Layer 2 of a small transformer language model trained on English Wikipedia (17 layers, counted from 0, width 96). Numbers have three digits each and are written without spaces.
In attention head 1, each number of a token's query is one row of weights dot the token's vector x. The head spreads its attention over the tokens so far by the softmax of query dot key.

Query weights of the head. A number n stands for (n - 500) times 0.004.
q0: 420520513593509503505494514482541469548487475486566492412485570529555459522446541482464520499490443520461514496463577449508560425511457554485379571477484495565520413547464481497501526530504474475525425421493503459539524583517372498510496560540407549477520596529541422571495402478507553431
q1: 485525539517530426549506465595515403526493524501446498441465426537472529525496427485461626442511450491479484441539583526547483494510497540500557590511530445466555549478499483477567582473548436545441423506494472548550553495476515480501507526491486403447512504518490480441474458453466547539
q2: 589423555481413573378538602468485494502505464625542530473531519591516415439460564483484393513482545593450626580456421469491428526562406498536517535471468557533405591536524505516479524496474495551536510506482535460580448479534478453487472510527461579552505449481496530465513468443464508477
q3: 558564533385481559483445550445600524477442554531433490452468525484420466383509485448526417334437620515443463440504500481394413381490537506418499391593611500532520429550414471595490436449541568676585403537402415445470537583506511502547461439388589570429592540474515518473451622417419517538
q4: 559577478615517467477497518556506412519458577539324545440485433460501484559483492411555491418482495462543409292545463536464486455511600515441562515510546319475546556467392450478494507451439546473557450475502523556496546589480506520535567432414580536421468473502504471432522577536457507576
q5: 404388447613641479365404494529403445556569555500469572593434536602399318685420545561568579526565422401479520369575705451513504656366522616597661678541473515488712530729518521528504408376584394361501529479523460426376539563527560526315425563629604474527548412564604492608507362368446650567
q6: 496517500582430555420532449532417438583549447489613386552527418529571516515409501521530505556466423391507561633529493600494511513422449442555510542425399549548495542550522590481521550518545510463548563512574502442473392431395516386450457568652500529595600445387503462477521470450519422444
q7: 476462497387437502622540593626462572410506591575650590482554679611510574538620499552542452556472551465449496685351393436617503399448592658476474550503481423345501304594510531441554497487418476574418458525520575444635666657602473400435429469631404436553322488465449450571348501583497642554
q8: 551564417610541555496496436428445344423508439484352531415430511526576468648593440476301511493339502568568523392495545542514570465497553468505608451490579588665533463356496506530504489495458442528558400505427416405504673541494504635607601475452453515458581492620438498498730582453353543648
q9: 413177467424376401392508365506597358433488512370406536486447443433420617574534512477670537379389461532589411547588548459541591467511529551608327559273464529508605538466432442392511295532459327530407615376447651464347364491534696572342542429533544547577489449467488403586443644517534520332
q10: 463455516551517484494451627564348378564585469528463581482547576493504481525558541480461466541507246465589588612557438482528685529538497578615400613571463571524552403480445535490456531513507519444443580533470682410557654387484696430626525498631478447582459437490547505510547539401468475424
q11: 453466555432788480502420664514341597475624377558557353629393529710575491373600356444328418478629523574502468568535487506501529524366362392375328445478633492635577344413598657621331466504314739364452329535480498676528555424535535347497598740696543403636436751448278640346197548483375485491
q12: 555464406579539692581496520465565540599606472527576325671505415704531632544504460528671460337478353379525494470475520652480471583505529474392379488574380545546273454489427580612531378648504604542494535468559536493612372553672293423356542492577299661439554623532582536361463469721443461385
q13: 560453496456576520559471422477531620477473393460483438492470603379599474595398401501544563568439605614494542577369195507580471393561447436564502670569526601548710387478340621478555399377418469666433445393342532418388414669425489493482407557354709616628557415432589549395389621563534460545
q14: 493450525523463366534390471477358519515525391487526438548527644512399485466562367544547498362457364391430487449520440434353648534407491530504569406380352504580556496502387643388477425282548558449599441535522475418365430489405577552494611308595616466532468390381514546532535575403525317483
q15: 766601285531419593443638442399394821303516409521540507539437360802584263424351360406541495533533485558506610439511513437371490607567587498417219480705660709253416603464517371552735392613500567460585401402607470486336460972561278439786474646550376236508525651594696549542589453697243481708
q16: 512498475526489598449573562379502435534513474579509543606565556483482421512468618528549391568493627625496541495418443457469492518461532476482454486517538598542363512489494546500459472521490536400589557510505542440504450520558566453503570520458570488567520446549551500471546467455480410474
q17: 502442631414510442427525419495457660460501431470525537568570585565481561490545489477416444521507514543504563519350558648400546600523516567633492570542477610521467468604655561445496490538563448476489576408499599423626406537451425476512484510621598429486530409536563453453559424545467476556
q18: 453538373684527435577635603515528336525475546553384490540423475534437476492414438481630430614566437499502441501605452525658518443400540427501445412526492475544474516572522532553593518478471504454525515619471490420528502409413502385628687605398531652491470462581363559437502620491567545462
q19: 429519418499507487489415532529553484578445458602543568593543542468469388561521589492490509531590577453508554560519516555609615463506490547484431446497473517465511534459519403496449460470370561437450541477495611472481503430587525444511416540568473509529508544473500502419600417417528456489
q20: 576550498624431474565608476470473449432443405512519605634561498531524583524429385656519505460469439484579547457451445364585529609505357529514531480559534632480519546640496528666611677418502464442328602614507472513569558482616555376476476510613320525560401495533557385462387452472500467515
q21: 699482564502480483504462495509516509507520558451582511575354453486542635525491481483381580449490531614520498539346471546457488476555508447351640527401649556448627541429571538554494560565542543514479516507634410508507505568550472483474509622519485528597546563515606420522422423472564576652
q22: 624501540627488420449664599511536449772528533524523469547530431396497467572378422440536528496558198440464524407565375395419498409539574437436361590498424545414424556391421593414509545468537706435631502505411564502267453358513546455510609586437487561418532675434528448539536576560523673321
q23: 509470417523476494573451535445546550487494511467463346456413432512461515421596449485454609436489415582400557467470563518585606546504590523500509471565699478469569394474523427575467597527451462512411569564573565494579502615344629517413556457552560376459287437446567450478462610454412471538
q24: 584622587426507627527475527543423444383576452493566541513555575461411613465593434453603444452436624460588399677499530605469409375393470527634610457598416511517431458610291449579584431464482577467651425496488365565579523429522419417677330400478502405562567528513417532520445406619510388599
q25: 492297527469366410457403538537537285367409431447581879320609455477494601358426538570679616324548421317447418644575430485475584613513621492532464483504394527522572463534430478366390469424425530528551369476535549519670518419368498378493695369572626591638587455449514589675368511436437506357
q26: 805624507443486427652443523406410594433558610438512507694386386514467418494589395476376223521386508536311610538405306562615476424472420509460497412769620463329447459340570397445628493694603557464487419434413547640494541728448236400544384505390446400333545570547607392372393409633596430711
q27: 544390546427594419469620470507506438664577410387318350524418520509439464460563587319398389516744456457390487409346601582398513419579520511372465673423584437495589521577345598608447421465577560555358387374488476526556416487491599524468575596440474556512573316506569543492533512471385487501
q28: 443582398368564505527551559161467552312354538451432602520435440573492319388446445293377401335447495443398505531367423505386439559613431333190458365691554730519509478612507525540531664475419553633422376633659571668471357623415486326450489453438513396475652593673445509561564341424319499603
q29: 481402515547322519351573408368689451345455585513551656601478384396441597315490378701636419631671454505425495487318302457337294528396497514316424565438513493511424517492521342535588469539546663484549416588516534425448627398534490506255568407490575530534550400534334433356454368462530414438
q30: 516502449330621586494508498362617471277341589589455541491664406491415613559460729422468480397505632557414638681406552472444408351718574479403554455602639523395564433426607193504474635595276318604563475349519529433349656577643328450374466650448322448568618537580610578600318472475624667475
q31: 321318403398593494475526470313604416401486313525502466383442394385434441500545748533627553412489446542495438477431503451367430429455422335465435428359482384547311316648623384393338537438550507513499488336693357486531433393278559333298628511600567563578459331470562587574526507453393578670

Each question shows a short text with each token's key, already scaled and adjusted for position as the last token sees it. A number n stands for (n - 500) times 0.0014.

Then comes the last token's vector x. A number n stands for (n - 500) times 0.0061.

0 " of": 532345401521655492314451677469267543513475452524561458529472505528536660537459749483539522460542
1 " the": 525440397477683515254518604394274519512469477512599417550401466577524654495481768460504511488545
2 " German": 406547310472563523263505552501365514436437516530781425546316492623550675595492689505531548473517
3 " def": 375656245483683509312531609497409510487514491467377394558281531695549686512516687505508528485505
4 "enc": 473746307528635513406549583521424490522478483509132538488320507717537583525514720512556551501503
5 "es.": 626689334556638456368476554489340498522504527466447491470482563504553600536500754428534559471534
x: 633648642527423431608390276412401661598360436505540414499517585547529624420597553358546681436362569424550423386692560530537471492498380351498500272624504436428593433292469476656448548474358384684572449490503356757421317406448310438411383468542441764247480593551422690475501664573675153685
Which token does the last token look at most? 0 " of"

0 "p": 604405472416665533453561648547452511557536452478739417568389464540550630502528716511535549523502
1 "s.": 432379403530639452401499580493334506518501510467712423534439517519557620523498740430534542471537
2 " The": 468505398496710497319504599415279528515451486505646455550380478594514646545474733477511520497551
3 " are": 373651414477638521298425619495341492506466505546563409505391463594554633552458715475465506524533
4 "a": 498719323508631520410552646492373503499532502528271538497385509565498686555558730541545574485520
5 " was": 537673383532730494301425655468366505482469517519276516474391471582535622504491755478512527492535
x: 543615570688627423524377629378737581452500569626653434486538292504637484606701245657470569634508508522519448470511535648559360574514642528443557419741534598477509412451491443437441557409349548484407454481507474753662564470593301437695494695413790832463521601566536489133439413518447373628
Which token does the last token look at most, and with what share of its attention? 2 " The", with about 50%

0 "ul": 602419394444555528336516606551438489523504481513615416562373493541536655572533682522553553489516
1 "ing": 524485393459608521379558622495407501485515485485758393548433492502534598556518729486533567480512
2 "s,": 458445337550685494350451582478367519523487491507481376475610504454507573501490725475501548478528
3 " n": 381604302462637518307489618469443497492516517506403419538303492647520638505553675470509508505507
4 "or": 481629333508586526363530603512399498541511509494194509488337496578494646567531665473541567501516
5 " an": 561720326534681521263538606438403504476484524533280500495365491586533631499522651480495502484524
x: 678700451662510609490404330570592559425565436555656425402488354382497506563391342393405506591401542658523616379515551654627375377576360704583695387569454462385419424349658395552603521408232602357513498453568327804295447628516481500697519670473514665430492424624467337220369647605449505662
Which token does the last token look at most? 2 "s,"

0 " the": 545382464480645515305516613401309522522480480515516460545437465561528614487487719467503513497536
1 " Wh": 527497424428641516322504546496449512537499522510731403583327455696496638528571651477553537492504
2 "it": 403561409490573499410519640519395500500489507499633438524376465577537608536513739508549562509544
3 "l": 400682400502568555392535661542473497516548480502353451510344496594504613467520695475531542503532
4 "am": 483668332515592529385478623544467494504520487504227543497392515545533646562504687517558571485511
5 " government": 550693365545613518291488501444399526477467499517275487476359471600514607538478667517531599493511
x: 598384568516752380670294422461456420413589641678494500525488406533611569763647261469509559341535534628442562365492692499374379482575553377371629258705474499364515484634490582590453646651112521542572495509493463650402529702473403347454572587448587595446649715652502391406440434632577517671
Which two tokens does the last token look at most, in order? 0 " the", 5 " government"

0 " the": 534412473485608511354512585426357517517485485511512470533453474546521586490490664475502510498527
1 " German": 534482411467544516352504541500418509464465510518704449542391490573533607557496622504520533485510
2 " def": 426523380471620511382520572499444507491510495482600413551369511620533611505510617502505520493502
3 "enc": 400652381501586512441530556512454494514487489506406473507387498634525551513508637508535533502502
4 "es.": 528599387532598473421486539493405499515503517481337460493480535504537560522500659456520540484520
5 " S": 555608340516586499349520593491450489507510492496347551488348513594508599477504634479508520492511
x: 499732402536520458666684522472610497493442391539430419542326590682597583685478407373318504632561609520546474428569605494587351496800519525440552502648502492430530495428340474533566622626526696559506547620515401610492576670450376524718487637567476536336424754939474663391267434667376570735
Which token does the last token look at most, and with what share of its attention? 0 " the", with about 40%

0 " Un": 650268425393682515245535580549434502456493482524591437607316447663530630533559742510555548500508
1 "ion": 535431308469527548293520639504446495532504520494860377564350461590506688537510726508550615468550
2 " in": 438547359467745513198480671521312523530484471528692367513388490478539637537503767489554508480544
3 " 193": 431648280465702460301478609538368499382496385488421455502272517604548671553521690493483487412502
4 "5": 498661275501704494382508588499325498499536458491317483470439535471534646565564821513542595450531
5 " and": 541733395545775526250438642491315511552463514507326509449530490479513638521474801501525545464533
x: 517524422425632501566338466513488463412572463611568349607454488351415391338665570630563387474512554614543298468644505702542436585486692536417566340605591466415373450688454283412573358316417498460788543614474503784491472465366348589601556535517610771407619840655434369341440581642418613732
Which token does the last token look at most? 2 " in"

0 "'s": 561398474453613510332516609419348521512481495513520458524438467552516623487483665490517529486529
1 " j": 503511402408620513370527573494423498483513497510708427553344506604533622492518661497503513503500
2 "ob": 414535395525591506328523583532458510529479519487621401549399473564502558562535640533499561510491
3 " us": 410607380492622520353512579497423500516518464496442413530368487606532641563478634497511529494516
4 "ually": 460632356494621512360481586501416498517485507496303501505399474528526604543495673490536561487524
5 " inv": 558687313542622505329524573532411492497491499514345549496427498579530647516484641492524509496504
x: 608714393453425459552590364441503545586669556571463416434482350456702437419500393518347453614458569543468594328554693593549650588535413545333467366775578344336352341549536561414627736478487510557655491497489508775580677573453306382626655427564448547271533709742413220498487440442583427715
Which token does the last token look at most? 0 "'s"

0 "ed": 590407443484607521387531618503437496476509495490618440559457473532528592519516692474544557495510
1 " on": 528410398515675518312502620503419515517473479501664420544439477547530580522511662496538537486530
2 " a": 454505397488637524340516615429372500516492504520656397531421463560528584514504664487509523499528
3 " cont": 414642371496687490400545583488442520482511486476405428524323520600554583488497633509500500502495
4 "ract": 506639343505611512369491514516437502471512484517299471482413486614503574532543690502539566492501
5 " b": 572617354512661500381529580504421496518508521478335561485361515579504618515523676507494533524506
x: 662619423644670564619593565449509602435407475627471486545492417747586452519555415277475708536612510530508541374484440522431605430487607569362569432359689463472430569571421614319567521433582579566581355441639307595454742584467306467796475656534427513070297716584592331279615587602570506535
Which two tokens does the last token look at most, in order? 2 " a", 3 " cont"

0 "s": 667395464417621537336565685491397491517505486475676365593418449571533655511517816457564605509544
1 " on": 557351337527807534181501695506378523529445458499780370577399457577549618542525761496560565479552
2 " the": 456513344519748523218526664369246531525479467514614390549397471592533662482482825449510512498552
3 " e": 321736276463738528262504684468416517514534547524448406538195491726523689526537746528506518520515
4 "ast": 453768225544616503251488593507405505477498442476103516506327519615539650590522812486555559491503
5 " and": 539738404540828530231428656483284510566468514500296519447527491464518631525469844501511555472529
x: 539545426439609482563389496512468479419533444626583338625448491385408409353668562666576428443507550633514322412652493661581416591470725494453561356540563473396360444693439291381534342295408473471803554619452515817505504447340346611585559570521624787363602772674471343340452529592363613686
Which token does the last token look at most, and with what share of its attention? 2 " the", with about 60%

0 "'s": 574377468444637512298519631402317526514478494516524449529426461562520648484480699488521535483535
1 " ar": 503428397437677522290518610521428480492476511513698426588308470694525672489564635499518508504522
2 "r": 393627361471573504374536621570442486495535505514600416532341494569534653535528705487527547512523
3 "est": 389649342495586498403513510504448511481494506501386444506349505568536634573523728501547583502516
4 " on": 443682304538712517271501625507417510516456477498299451496430510574522594533519679496534543486536
5 " an": 559719322539685520264541609442402505470478527538282499495373493585536630494522649479495502488522
x: 671729448650499595490409326577589559424566424548650420400516346398487502550413358377396499598388547657525622383509550672630376371578350677584693384548452477379411404348665384540614514428207597367516476462556345820298436612507473496686533659466514660446500412609459345222373655593444517670
Which token does the last token look at most? 0 "'s"

0 " (": 590361410435640477329525631486304527510493505525504452541411515586528627532506727485541539496521
1 "I": 504453370454569522335553621523404497496503507523789444571318464633532592520523696510545574492538
2 "t": 381626386455605510399552643537443502515521507491666390536328467556525601503499720495551561491529
3 "al": 359672359479587549370504628503440498509499480506381465512333499589509584521538708493551577499537
4 "y": 473642325494629521386574626495393483513499500490228514499418492576500616547543723503546587469534
5 ")": 562678401509665471378466589527358513496505499486380529452463527553532639563505735529545588484527
x: 596294589540708457568384384388524525471407538562420504506479434509533465511787677442397432566494559580307469466429410681369541599841506192477618461682548323512554492442453560543512629445317560642788302396638390503529578550380310617606448416390568661438531492579563622338598650556563473644
Which token does the last token look at most, and with what share of its attention? 0 " (", with about 30%

0 " on": 567362444508658508316496613497407516507468475509517468547447476535533570517504652497530531487526
1 " the": 512450443499631511344513593426352518513488482511573446534444479549521590488488679472505506498528
2 " r": 426552383468594508343511590505472487517534502520626409529345492610513644525516635497488505510497
3 "ight": 398587402494589498365515569483429507495479483492441450505383530538545590537517651474522560500508
4 " and": 466621431525690517354456587491381505537479511500408468477520484471512574511479688501504529486514
5 " II": 552596298567589495382521576514393497487480484517360499476415502573515608526518649511522548486519
x: 509572549516650472686521363501489526366376468506295379470442501520632609373565523259317427476425670589431760471341585725644505545451629445386584285567530484483569471408326323629538503556049532581370388573409502584572747649531392454558486461515600420564597512694514499616619430788355515715
Which two tokens does the last token look at most, in order? 1 " the", 5 " II"

0 "ity": 603385399461573537369488625461414503503499502487600429552438470538517622542506729494548597461549
1 " man": 539375422465688528261508603506422507479529474517754372560337450643517632555520670538524523497498
2 "ag": 364551362467593511323523642518460481523496458499694398533357514604550572508553691496546543496504
3 "ement": 371620338524625537347509595495473518487511480518421395528367459594516644529508721513528593491516
4 " stud": 455678300601667519338525630517456516454520485498226425518338458666534644517464649493537524480490
5 "ies": 587649262495649520378511606516417503521462501499272532472415488549516665548508717492536585502526
x: 451521596553560209647236512377492399378570584425585428516610604464327599531670411335542453494469634502589265363394696600390425523492469442401588260645635296551487408527521423534330685408398417534411572465677318441571685574526398632373585487607438541448458558653345613365204614567422513783
Which two tokens does the last token look at most, in order? 4 " stud", 5 "ies"

0 "ou": 635316397440592551336544659562385502530522503519750418615298422625527585585521768508615611516545
1 "b": 471549404431724528425551644549385513549513489485898331553382468560528649527551838530552608539545
2 "ts": 352659307462674529332560712453367499509506505491822381577351471619554625499504766476558645477540
3 " f": 341663207493745529259564658501387525525537540487350388562237475758534744468541739520505564512532
4 "ail": 456719331488675520273465559496363503516495510535097498487230518610528638582569804516579636516518
5 "ed": 643702249505696528300543691516363483458501477481205572471359510607531632546527829442561590510518
x: 704612478721530362635597589644668534513502554318574533458496434338540436476579422619490643455442597604502220508478683482634520653535629461341470599441640630362433491463399484628415580217485434654372354461678346634464695639565374585428544404625484669371522569448435409659316724563463654617
Which token does the last token look at most? 3 " f"

0 " the": 542391467482634514319515605408323521521482482514515463541442468557526606488488704469503512497533
1 " art": 517409452426558514315512543476400516497512500500701378551341445640493616518517627508550554467534
2 "ill": 410581411451593529374504540510448511528507508506690422528327503556524599548525698513536565503522
3 "er": 411560369522582519434557595516391490470506506508421486514358486553512610557550710477533583508517
4 "y": 480626348488617513405562607495403480503498504494262507499428499575502609536539693507537572467527
5 " rem": 569679286559650502332532605493474483512497476471325514492302509676499658488515613501484509481512
x: 660529435650553505673410436589284717416413583712405560529347491482498401521340261539542333427586556472366702442519588678365326521583429638396500504597548492334374644399437505651472446589654613582767542556635288734615595450501521632415505549545374466371550573754402413353759477613466685649
Which token does the last token look at most? 0 " the"

0 " German": 651393421430575528280512564505377512444451511524578442583344478605557671590497699507538555471519
1 " def": 499405384427692523323537606506413510485516491473797374601306503684556671512519690501512532488504
2 "enc": 358660329478640526414550583524431491520481482509704389534322487706541579521515718511557552503504
3 "es.": 422571318547671459380480559491354497521503523470285399512455544513559594535503753429532564475531
4 " S": 453718243492641504265534645488423482511515487494213516512259512648517655464507713467514533488518
5 "ome": 586631250531653540320509645469403510496497531499235556470370510617510645554532715470557578475526
x: 605629621422614357638375485563534299294508572544667392485478632462584539529378470372494757361442534536548312457291536491189545489365519537401586400540752619494553453197555341617500506308337330556557472523504501637573359719412574498460507593518503462513355636389504578383245631790391602629
Which token does the last token look at most, and with what share of its attention? 4 " S", with about 70%

0 " that": 572361466501624500394480588472401508492484482500578460536407465531544582540485699468506564480530
1 " the": 517446449486637514337518588411349516521486478506593439540422472558522613499487686475506514493536
2 " British": 436559399462569512360514537487373520483463505506703425534370488562524611560485645486521552490533
3 " sh": 406632340504617517349495572481460494523512513502412463540326508687505623484534638496517514472511
4 "ould": 458671366477620528362511561496433510515489499492239484510406496574537596522489666468509553502514
5 " e": 560657352530636510358501603487452508511518525512296548489320507637511614523521651518509516510512
x: 718759398487742514522556457462550789424421371693588369620414410560330576564474454470429535479250510631483459391492460623319373560507568543383553436669647484415499533320505653511577552459260449412463495485612374654240579439492396470640546495513350602501504716723536275393372546420350565518
Which token does the last token look at most? 1 " the"

0 "rench": 609403431450599510350503570511390507469483495510550444566377477532540643569504663503530561474528
1 ".": 444378407530609465418494577514357507512513503478663438530445514531542591533495707457535522467523
2 " Comm": 412511332440612505320524556500439500512489472515652430556304483614514675511525661503520535480511
3 "and": 376697376495583515418521582500440506487489514488410441519377516578522642534498679485525573491519
4 " of": 493628381528621506365468630498351525520480466509384476481467529521524653553486689492543518467544
5 " the": 525629353535660508314516577427336513510481480507396519486418508569516626504490710471507512492535
x: 652770547567594546496403440518569353351383408569594515584374443407729521503563406431460517604662542696581539470565540622620316404498421541556629355633503566376416309387729424437663390387441582418579427583562494644311415633496385647726424506373566531408569528591505295293402669838487523639
Which token does the last token look at most, and with what share of its attention? 5 " the", with about 60%

0 " when": 579370434492667508337446620506417505479478495523554462559425472521550605561501696495515541468515
1 " they": 533400434462621523312489564468391496512491523507701394555399442581528590524497684483508553479527
2 " were": 460510407503623507318441631477393505482472506526679399516427455539551588518480695469515530497534
3 " st": 404631335499630492369489547497445500497498522505427463529299495612521656533508701501522523505528
4 "ill": 461658391501606530377507548508444513524502506503239505505317506574521589541525696502535568512521
5 " 200": 542654416516639489398473640495423503455549414481395559492327543546527586573521643477522530446499
x: 583617602636596352656595393442784455400412582392417500512337370354537417751605490542347210356487570517445620479569471407459407584640373548560629464417516483617485500266432543540605564579493246576441297574316439501532545741455328639550179649364370468393524556640495602367330370629526663551
Which token does the last token look at most? 5 " 200"

0 "pt": 608416470425630530381495564493453514493496478493641434558392479543535549517521706497531558491513
1 " to": 524445410472668520358506579497405511517493492512724408559404465556543601531514678472524546483527
2 " det": 416525340474644520342493590526428495497496491497649408559327471629530615482507657493523519496523
3 "ain": 400596373495590520411505574532409511506488493513428456515366506539538637597534680493534559499531
4 " the": 474624353526663514321520586423349514519486477506392476507415495566517617503493702472507516498534
5 " ind": 593745336500634497351505564527404493472516470504375540489395516654515580475525663504499513508499
x: 672580604531466403744730458532495689542481571589457472524458407482667294562495427450410277559385548444435519361603719590305529548605544510441521590408645542469395405375626597529470499563475562518572297396575276741454541621505271454451412348587298451309669596821499229579509696611530320544
Which token does the last token look at most, and with what share of its attention? 4 " the", with about 70%

0 "able": 584417447493588514393511588493446501470484509499577452558441476509520611557507648483531543475514
1 " from": 516462432498607504358479595501371513523479468518617430526470493513510607518497666488526518476520
2 " num": 440489379500625523374520626528468503475487491506603391549404463637518603520494600519481501513519
3 "er": 432531376521562513438547562519413490467510500515441496512383488544510604556550665482529562500508
4 "ous": 485632353489562515353512573504427503483498481502319494495447531512529586562524640501537544484511
5 " tra": 542689349527634492351512569493474506503502483500365529488359515624491659548534585509487488498499
x: 642807475499657581443495550300482688188498463485589387551312286498465336377478345537269350591382523544456500485472402456275454578421451566412503691572597436422522493571392504543506643495211579542671676506630501608462619631563379583418536498366436330472581659765459356210631555491477610626
Which token does the last token look at most, and with what share of its attention? 1 " from", with about 60%